Layer 7 of a small transformer language model trained on English Wikipedia (15 layers, counted from 0, width 64).
A neuron adds its activation times its output weights to the MLP's output. To switch it off is to set its activation to zero at one token and run the rest of the model.

Output weights of the MLP neurons that the questions are about. A number n stands for (n - 500) times 0.0022.
n0: 440 357 731 635 550 534 529 493 474 757 584 744 558 685 317 543 578 524 517 329 459 488 635 442 375 428 496 410 335 313 362 640 383 589 520 693 638 300 784 555 522 607 413 610 505 264 579 427 428 460 683 487 587 526 388 587 563 557 507 378 261 522 633 478
n1: 484 364 402 511 470 489 256 522 547 665 631 491 668 742 587 207 614 528 508 501 469 722 617 384 211 531 471 315 372 540 589 455 633 292 419 621 348 426 552 773 487 461 974 631 328 524 461 674 221 302 616 554 331 671 669 739 276 336 424 353 566 443 678 461
n11: 482 484 656 620 402 352 222 359 639 459 686 520 770 411 599 572 739 496 511 593 603 775 564 287 656 402 678 445 433 680 338 398 465 372 677 631 425 543 446 374 548 453 227 648 581 451 424 531 496 493 487 783 624 577 345 565 440 654 468 341 534 479 425 269
n51: 475 322 640 323 403 325 267 379 656 604 424 570 577 790 568 533 672 330 389 583 517 546 506 453 705 435 537 660 232 456 444 404 698 535 427 602 457 430 425 450 394 497 860 322 686 472 583 600 457 570 411 335 386 453 579 385 591 516 486 404 564 520 615 722
n53: 589 418 761 441 479 561 503 661 472 668 418 632 483 408 468 644 454 547 390 654 786 346 413 539 713 588 494 484 500 194 538 697 435 429 478 417 599 520 433 573 326 633 777 772 586 394 569 355 497 568 604 444 606 735 485 300 367 463 450 596 542 594 583 504
n56: 448 608 663 518 408 538 491 819 427 573 563 365 472 599 403 580 505 615 767 527 328 535 346 638 735 397 474 661 797 788 611 829 540 514 541 459 390 701 362 448 579 183 544 345 417 619 414 527 288 499 699 335 332 396 324 473 502 464 806 395 144 513 549 312
n89: 493 367 485 393 620 600 516 619 329 749 463 499 336 381 393 615 276 415 555 414 492 567 607 684 680 527 499 465 587 555 782 368 510 698 713 646 521 458 392 284 818 456 612 630 396 75 482 518 386 602 507 670 656 703 511 441 358 547 642 491 535 610 568 504
n92: 419 545 395 408 354 660 696 435 516 295 574 285 535 740 551 442 278 396 575 805 433 313 523 326 372 666 428 477 360 783 774 582 688 422 639 453 388 509 490 577 602 466 355 487 499 355 536 550 520 691 484 370 324 358 673 445 622 451 476 428 611 597 582 540
n96: 511 587 637 428 616 446 328 423 580 723 457 520 582 539 407 425 444 507 512 606 689 423 372 597 508 617 531 682 454 296 623 583 558 424 641 527 501 496 632 417 753 668 618 396 595 575 645 616 475 452 506 558 583 443 423 508 228 618 565 335 390 525 595 584
n99: 275 519 675 490 629 628 703 341 609 386 509 461 427 526 442 502 441 559 479 517 358 427 389 455 221 510 600 508 603 538 450 483 732 798 575 449 602 237 466 515 361 359 494 607 548 548 408 349 646 553 421 540 463 462 606 314 790 581 517 371 345 480 385 399
n108: 493 495 358 414 431 572 491 502 380 293 510 615 499 566 391 515 878 403 367 351 635 319 759 581 288 386 584 580 405 405 620 785 385 220 626 705 569 651 696 260 419 451 435 469 607 277 568 612 607 393 478 462 533 439 634 316 549 666 471 330 508 676 556 446
n152: 658 621 458 631 350 516 463 464 465 334 498 558 583 486 559 639 495 725 513 491 451 469 852 667 477 355 519 268 398 425 499 604 474 444 427 586 539 584 494 510 668 375 499 457 545 592 399 452 678 695 611 335 405 528 507 504 218 556 457 439 510 581 251 539
n169: 690 361 358 548 195 677 440 462 636 322 530 499 614 561 550 676 509 338 532 665 509 720 433 495 440 494 505 457 433 444 364 523 582 151 176 608 764 655 647 496 585 234 601 448 669 428 645 690 442 440 652 474 553 479 623 244 310 499 464 221 527 688 491 429
n173: 123 413 444 587 682 285 691 484 509 381 391 569 573 308 393 495 422 519 517 287 356 331 350 402 462 508 658 496 510 299 689 558 461 433 188 272 608 504 552 888 334 441 355 611 521 501 439 305 468 233 373 466 381 602 489 480 404 254 533 455 330 380 414 514
n184: 646 377 610 593 337 407 512 907 462 515 500 615 377 569 276 740 504 583 494 479 522 681 601 418 639 603 392 525 400 628 413 605 423 531 262 524 552 404 620 662 561 616 597 548 405 390 636 452 543 568 664 252 389 131 578 390 505 729 550 696 710 688 463 569
n185: 428 638 510 517 563 493 790 431 238 570 559 607 490 783 361 595 464 551 496 483 490 351 462 578 636 361 361 559 587 397 521 747 267 304 643 508 488 491 565 784 619 526 290 479 495 346 335 570 498 634 547 393 584 355 263 499 565 217 678 638 659 393 442 281

Each question names a token from some text and the token that comes next. It shows the activations a of the neurons there, in the order above. A number n stands for (n - 500) times 0.035.

Then comes g, the gradient of the next token's log-probability with respect to the MLP's output, scaled to length 1. A neuron's effect is roughly proportional to its activation times (output weights . g). A number n stands for (n - 500) times 0.00092.

"he", then "m"
a: 514 496 497 414 503 506 494 499 511 640 496 484 521 508 547 482
g: 848 592 700 426 386 448 534 560 259 392 458 528 636 284 537 710 386 539 455 265 574 542 472 442 580 611 588 186 581 525 341 482 440 506 376 433 467 366 425 658 498 419 454 490 429 352 428 441 516 304 405 448 228 747 421 550 596 494 474 370 173 388 273 272
Which two neurons, each switched off alone, lower its probability most, in order? n51, n99

"at", then " &"
a: 523 484 481 532 526 521 515 496 469 474 501 498 502 500 562 498
g: 368 364 453 462 386 599 293 447 512 400 629 421 550 661 425 141 585 600 400 297 667 526 478 534 648 270 459 590 197 404 358 310 242 555 530 465 600 492 366 464 746 516 497 631 490 479 255 387 682 757 319 603 504 389 467 464 324 620 436 239 560 497 522 577
Which neuron, switched off, lowers the next token's probability most? n51

"est", then " in"
a: 497 505 496 615 505 559 500 504 515 494 507 756 481 500 493 510
g: 310 422 646 877 536 460 452 476 529 446 453 536 679 221 371 359 654 643 348 463 559 531 434 412 434 425 577 630 728 583 544 585 547 497 507 660 290 712 417 495 726 577 433 564 552 688 723 671 491 333 398 540 693 554 690 418 440 275 480 595 337 627 213 393
Which neuron, switched off, raises the next token's probability most? n51

" L", then "enn"
a: 500 490 493 517 501 511 529 485 443 501 502 510 505 494 502 500
g: 461 599 323 376 618 550 628 689 260 400 344 462 397 477 562 432 480 100 456 546 569 495 427 399 673 573 441 582 732 486 522 437 634 560 691 417 323 682 392 767 373 499 423 617 354 451 159 562 319 357 260 509 479 668 349 446 441 509 668 399 729 530 484 495
Which two neurons, each switched off alone, lower its probability most, in order? n96, n89

" M", then "anc"
a: 508 488 513 487 509 501 592 502 404 503 499 493 499 499 509 504
g: 311 581 461 644 238 463 637 235 466 325 432 459 486 558 360 262 384 387 496 458 339 484 507 552 614 496 518 672 329 229 627 392 446 487 538 465 597 564 587 654 354 499 202 331 596 362 576 358 718 479 223 490 663 688 300 476 657 654 663 620 482 401 494 700
Which neuron, switched off, raises the next token's probability most? n89

" g", then "reat"
a: 504 622 490 504 501 498 581 500 490 499 503 499 505 522 492 492
g: 773 297 588 236 433 605 416 485 625 484 761 270 443 524 635 563 468 429 420 532 832 657 340 409 480 460 447 438 640 491 723 564 475 562 604 238 225 400 356 456 377 410 588 776 565 459 731 494 621 298 575 408 686 670 480 391 557 509 490 428 438 363 527 448
Which neuron, switched off, lowers the next token's probability most? n1

"ob", then "od"
a: 407 490 501 493 483 511 506 441 504 644 505 509 503 499 494 502
g: 775 439 521 394 718 386 755 531 756 695 688 667 424 214 600 402 640 384 315 514 528 271 724 440 671 607 403 516 353 473 406 356 472 589 337 513 679 588 703 424 514 490 449 473 536 433 598 445 558 671 531 332 520 323 538 489 534 319 630 743 300 562 642 493
Which neuron, switched off, lowers the next token's probability most? n92

"el", then "ight"
a: 508 503 517 513 411 499 498 512 469 502 485 510 501 485 493 489
g: 452 370 511 432 368 724 512 631 328 462 528 560 353 490 541 416 393 666 680 741 340 151 709 560 543 424 497 466 483 373 459 637 510 419 643 392 350 507 274 651 853 530 567 383 409 324 708 358 225 459 599 470 391 547 320 348 564 664 628 565 580 463 343 381
Which neuron, switched off, raises the next token's probability most? n53

" do", then " En"
a: 511 510 583 480 481 500 476 505 507 502 645 512 499 496 639 500
g: 457 609 405 686 273 430 412 516 762 439 334 525 595 428 444 695 354 297 494 333 797 421 688 452 414 322 649 589 632 679 244 419 543 567 707 761 600 572 493 518 438 471 484 483 606 755 501 644 379 598 778 445 230 546 430 540 468 644 527 657 401 506 481 610
Which two neurons, each switched off alone, lower its probability most, in order? n11, n184

"cess", then "es"
a: 480 515 498 976 516 495 499 512 506 510 485 661 502 551 496 494
g: 135 416 304 356 837 369 511 520 479 670 410 510 241 507 601 535 512 718 552 379 550 471 562 667 222 574 548 567 703 536 575 642 288 377 488 412 573 751 633 662 462 329 575 494 275 436 387 609 467 429 393 723 456 377 521 407 672 519 564 462 607 404 373 623
Which neuron, switched off, lowers the next token's probability most? n173

" Mar", then "k"
a: 520 495 511 506 497 492 498 418 380 501 510 499 511 492 485 475
g: 325 658 338 210 708 607 565 698 487 340 540 658 540 459 485 489 567 618 358 617 425 670 510 517 453 336 223 361 686 587 301 427 498 521 125 333 639 565 540 472 582 652 553 606 562 579 461 586 586 215 294 642 480 270 667 573 337 460 539 361 443 457 452 399
Which two neurons, each switched off alone, lower its probability most, in order? n92, n96

" a", then " f"
a: 501 502 497 502 501 500 484 502 503 506 498 586 500 509 479 492
g: 655 469 394 562 560 208 519 360 474 473 819 694 280 638 552 484 336 686 538 663 314 295 477 497 641 584 503 399 479 488 489 535 485 695 655 716 506 533 478 619 838 359 338 448 556 774 339 502 410 458 422 443 775 488 530 542 379 463 287 512 488 678 501 679
Which neuron, switched off, lowers the next token's probability most? n152

".", then " Her"
a: 500 497 502 505 498 442 497 500 398 491 518 503 498 499 495 489
g: 608 308 531 557 486 428 497 267 464 751 612 309 368 386 330 310 557 559 498 580 628 437 493 354 382 697 586 267 648 428 501 303 552 548 504 487 536 607 574 537 454 452 400 461 271 369 530 469 576 264 696 568 644 415 725 374 624 285 322 268 499 861 672 416
Which neuron, switched off, lowers the next token's probability most? n56

"ion", then "ed,"
a: 497 502 495 490 502 547 610 504 500 506 512 903 515 493 494 498
g: 240 440 383 380 423 554 677 553 257 482 417 314 694 469 367 643 440 362 428 682 433 350 579 547 319 170 681 508 464 309 754 766 509 419 392 453 647 448 465 484 563 496 437 415 298 329 289 659 545 616 540 374 303 611 383 442 645 471 628 559 639 549 356 678
Which two neurons, each switched off alone, lower its probability most, in order? n152, n89

" to", then " M"
a: 500 422 495 495 491 505 492 499 497 500 432 497 522 500 566 500
g: 458 498 488 432 362 710 475 874 554 164 571 521 604 338 373 547 594 234 566 563 636 492 406 365 745 490 555 594 655 584 342 358 604 419 771 316 355 508 635 527 378 409 335 340 568 487 563 582 544 304 439 735 494 478 494 458 631 649 486 579 650 623 572 242
Which neuron, switched off, lowers the next token's probability most? n1

" the", then " m"
a: 516 490 477 488 499 497 505 515 478 517 500 534 406 503 499 580
g: 638 407 589 436 381 595 331 391 462 595 651 649 806 537 516 422 397 717 693 540 458 201 597 637 413 288 572 624 482 392 469 450 480 565 520 520 590 572 457 370 677 532 370 314 514 413 530 485 320 518 431 559 552 337 795 435 745 488 397 577 663 588 406 45
Which neuron, switched off, lowers the next token's probability most? n185

"ities", then "."
a: 502 485 492 602 501 519 505 515 454 500 505 857 771 498 508 492
g: 621 531 613 340 612 732 488 479 390 452 751 287 467 448 519 393 710 649 693 598 196 549 243 547 440 479 553 504 469 287 438 576 502 408 366 536 426 397 667 265 510 400 418 556 292 163 539 600 572 551 423 817 547 672 267 449 597 518 559 570 468 713 484 490
Which neuron, switched off, raises the next token's probability most? n152

"et", then "ro"
a: 517 499 503 512 495 495 487 508 502 562 480 516 508 509 499 487
g: 509 457 625 715 193 709 711 631 642 372 573 443 385 632 449 503 459 324 434 197 688 813 557 331 614 685 577 356 548 536 303 335 552 448 381 397 562 464 518 556 760 521 483 510 697 510 411 251 683 577 548 623 600 472 710 402 451 488 402 573 456 354 494 347
Which neuron, switched off, lowers the next token's probability most? n99

" of", then " the"
a: 585 515 542 484 501 587 505 507 497 504 508 543 482 494 498 503
g: 569 447 387 819 216 495 492 403 483 568 437 571 929 563 513 674 445 409 408 240 442 716 400 357 288 487 504 479 401 278 401 610 257 535 539 402 486 513 592 496 645 374 653 570 308 425 774 410 471 472 460 369 486 314 549 485 620 361 452 336 654 398 628 508
Which neuron, switched off, raises the next token's probability most? n56

"eral", then " University"
a: 500 502 503 498 392 490 488 488 509 512 485 601 503 539 505 506
g: 399 332 594 546 712 689 551 445 515 263 587 593 472 299 458 829 526 661 367 547 416 510 608 335 628 691 628 490 605 763 349 384 634 610 394 483 757 687 469 298 639 516 591 149 569 448 375 441 564 393 352 513 616 468 542 274 590 594 439 701 475 587 583 532
Which neuron, switched off, lowers the next token's probability most? n53

"ob", then "s,"
a: 413 499 500 476 483 487 514 371 443 553 491 501 502 495 493 500
g: 385 375 725 437 429 461 211 478 366 511 154 336 386 462 431 499 585 347 667 474 420 636 432 635 673 465 226 555 535 326 355 644 553 629 670 555 504 185 534 654 319 465 582 352 357 571 347 400 727 509 671 371 370 413 471 554 635 658 552 253 502 547 539 476
Which neuron, switched off, raises the next token's probability most? n0

"ave", then " him"
a: 500 452 497 514 508 526 490 503 530 505 547 500 482 506 488 513
g: 609 505 275 570 643 734 502 461 509 453 353 469 225 466 554 708 493 439 569 682 434 439 764 692 383 593 747 449 635 649 646 715 458 471 291 355 595 647 570 271 361 584 701 397 493 513 538 645 612 446 617 389 591 421 559 597 283 410 520 181 539 683 645 513
Which neuron, switched off, lowers the next token's probability most? n108

" the", then " S"
a: 513 494 471 487 499 493 510 520 497 515 500 560 400 503 499 552
g: 215 612 610 676 295 512 499 879 491 324 589 449 562 451 452 523 750 201 493 605 657 417 535 274 683 519 448 590 619 548 271 250 637 493 654 519 315 439 604 685 488 597 517 344 491 412 501 436 570 247 529 641 308 500 507 663 522 684 407 476 479 430 602 535
Which neuron, switched off, raises the next token's probability most? n152

"chn", then "olog"
a: 508 498 497 697 493 500 480 499 489 512 495 496 506 491 529 499
g: 536 620 539 546 693 688 638 608 730 695 286 496 341 679 680 452 666 658 394 581 402 591 458 827 539 572 342 486 488 556 658 565 532 574 518 403 571 748 487 466 390 676 909 419 565 458 330 374 465 329 530 539 568 522 532 337 526 511 354 660 429 379 519 211
Which neuron, switched off, lowers the next token's probability most? n51

"ing", then " there"
a: 474 527 500 522 500 492 540 511 490 511 502 589 506 498 504 506
g: 559 552 620 494 442 607 506 442 467 378 368 662 491 396 472 592 707 461 244 667 513 700 259 374 381 481 349 570 195 626 629 498 387 388 507 685 601 664 672 513 468 281 389 426 556 484 776 567 725 913 520 573 275 596 359 498 320 500 486 553 472 463 607 400
Which neuron, switched off, lowers the next token's probability most? n152

" int", then "ell"
a: 493 494 497 487 485 508 529 499 502 504 498 499 495 507 506 497
g: 463 335 462 526 437 431 579 167 634 675 344 695 399 562 291 537 516 639 633 462 805 536 321 583 492 294 494 539 504 696 632 435 568 606 476 474 641 750 480 518 263 414 392 653 380 435 741 462 802 794 494 639 648 600 449 394 508 637 489 551 527 465 676 430
Which neuron, switched off, lowers the next token's probability most? n89

" w", then "ord"
a: 511 500 488 501 514 509 498 580 396 501 497 502 496 495 513 507
g: 287 628 719 384 753 578 620 505 454 390 633 285 315 420 273 402 508 472 694 335 447 512 609 599 804 470 505 411 448 475 674 376 460 372 453 745 279 449 226 714 506 589 532 591 521 565 741 628 597 509 513 438 653 626 596 492 562 515 426 379 287 518 734 632
Which neuron, switched off, raises the next token's probability most? n96

"day", then "\""
a: 507 499 490 504 454 493 511 507 453 505 515 490 590 495 489 492
g: 686 273 487 413 122 333 496 474 550 541 423 471 745 430 615 507 771 595 436 396 396 675 509 481 470 464 476 628 483 419 729 558 459 529 463 686 279 629 502 635 461 310 476 387 357 280 545 551 593 791 584 469 345 540 346 676 434 566 551 239 643 580 729 364
Which neuron, switched off, lowers the next token's probability most? n169

" Paul", then " Mc"
a: 464 503 497 509 500 479 495 506 439 503 493 496 503 498 491 501
g: 315 746 245 559 548 577 524 813 655 355 288 455 232 571 450 378 446 449 584 624 529 476 492 322 587 514 179 526 361 640 570 586 741 531 531 409 608 575 646 599 479 507 400 587 496 599 613 445 325 370 746 331 406 498 846 478 507 665 427 656 409 465 435 432
Which neuron, switched off, lowers the next token's probability most? n96

" U", then " L"
a: 527 481 499 471 502 499 497 490 406 495 518 501 506 500 498 310
g: 502 578 157 525 560 675 379 581 739 406 539 473 562 573 569 685 312 556 663 588 378 461 617 431 460 445 404 614 563 866 376 628 772 718 488 666 607 423 574 448 628 534 540 609 659 706 503 619 392 425 650 303 617 744 546 473 404 290 370 438 347 684 577 542
Which neuron, switched off, lowers the next token's probability most? n185

"reat", then " B"
a: 496 541 531 425 482 489 507 505 510 502 492 503 502 523 498 501
g: 711 497 431 628 302 379 319 380 546 323 319 535 401 336 286 524 390 592 510 519 583 352 609 486 631 491 296 514 799 449 447 370 680 634 770 735 246 439 571 621 509 306 524 277 525 409 662 438 313 374 531 384 594 448 498 363 572 707 473 720 503 652 352 500
Which neuron, switched off, raises the next token's probability most? n1

" |", then " R"
a: 490 515 553 491 501 503 489 382 404 505 503 493 484 498 492 485
g: 315 545 450 474 634 671 626 761 584 374 534 466 196 434 590 573 540 713 477 460 772 408 434 530 617 545 466 495 548 668 447 391 591 620 503 565 301 355 531 690 456 440 419 332 493 671 252 682 263 391 523 500 270 438 797 441 541 541 428 722 359 330 485 753
Which neuron, switched off, raises the next token's probability most? n11

"d", then "o"
a: 484 493 511 482 500 486 556 525 501 500 503 501 539 514 486 501
g: 734 645 555 578 632 387 565 712 263 437 570 508 236 467 521 450 528 608 603 534 318 482 566 688 597 663 787 333 452 534 489 461 653 672 383 586 608 581 580 346 714 572 800 375 452 265 821 613 658 325 659 446 435 542 465 475 535 477 626 484 532 431 626 715
Which neuron, switched off, lowers the next token's probability most? n89

" In", then " 196"
a: 604 493 537 504 500 506 507 504 481 503 542 483 496 498 499 502
g: 528 473 460 268 427 593 919 513 423 460 446 486 500 385 500 611 558 327 458 641 403 496 632 333 362 413 454 550 475 681 511 372 660 521 688 300 489 617 396 495 577 488 399 194 622 439 305 620 742 624 357 442 824 396 439 414 587 525 577 489 541 648 872 520
Which neuron, switched off, lowers the next token's probability most? n108

"m", then "ical"
a: 433 493 512 432 487 501 507 493 412 720 501 509 503 500 493 497
g: 422 547 729 231 833 655 639 599 539 490 460 766 628 255 540 347 610 583 349 493 530 542 562 406 384 565 366 367 625 451 585 648 312 304 533 599 430 531 519 633 209 657 535 700 461 529 320 475 530 558 438 735 248 535 563 548 679 316 522 379 341 395 428 520
Which neuron, switched off, lowers the next token's probability most? n99

" 3", then ":"
a: 499 499 475 517 495 504 489 474 460 502 503 498 502 484 499 498
g: 634 479 350 486 668 616 554 449 654 559 413 552 624 418 535 433 704 410 598 598 514 657 393 402 579 572 408 566 502 818 29 720 566 527 436 691 719 290 497 585 414 501 354 525 328 693 710 301 513 356 359 416 361 461 675 464 467 344 585 701 509 570 584 419
Which neuron, switched off, lowers the next token's probability most? n96

" F", then "ar"
a: 500 497 501 509 497 514 477 502 382 546 502 512 505 499 513 505
g: 405 476 701 589 344 762 401 701 359 375 471 459 642 67 289 633 568 698 596 252 535 707 593 364 396 673 597 366 585 462 519 420 584 558 478 562 357 448 406 387 759 527 655 504 438 528 403 476 413 350 521 543 271 482 439 284 702 359 415 604 412 427 491 403
Which neuron, switched off, lowers the next token's probability most? n96

"rans", then "-"
a: 513 491 478 497 513 500 502 507 506 498 518 499 508 493 486 496
g: 740 563 661 642 363 394 433 585 442 342 622 480 483 648 764 611 529 467 483 357 492 512 610 603 628 689 637 616 250 317 703 356 522 319 792 654 514 444 476 378 702 492 252 316 675 636 705 375 597 527 452 582 512 591 623 423 372 677 406 696 646 474 505 337
Which neuron, switched off, lowers the next token's probability most? n108

" H", then "ed"
a: 524 495 504 524 498 500 490 495 448 498 493 509 497 495 507 500
g: 463 672 320 261 385 482 557 435 336 432 177 475 550 487 669 597 494 459 529 341 211 486 659 352 548 445 704 286 499 218 585 622 677 328 414 534 541 429 458 568 707 286 397 523 232 528 475 213 525 512 332 578 211 506 488 604 399 477 569 539 408 528 615 541
Which neuron, switched off, lowers the next token's probability most? n96

"ey", then " called"
a: 505 499 489 497 500 483 497 495 513 487 483 620 506 518 504 495
g: 626 532 513 377 367 550 673 501 600 473 316 352 760 598 354 536 641 787 415 374 346 687 477 440 569 558 384 350 371 556 745 907 482 565 411 605 538 617 429 611 784 548 594 567 699 570 438 550 462 442 552 322 606 757 510 444 407 618 779 373 462 613 530 536
Which neuron, switched off, lowers the next token's probability most? n152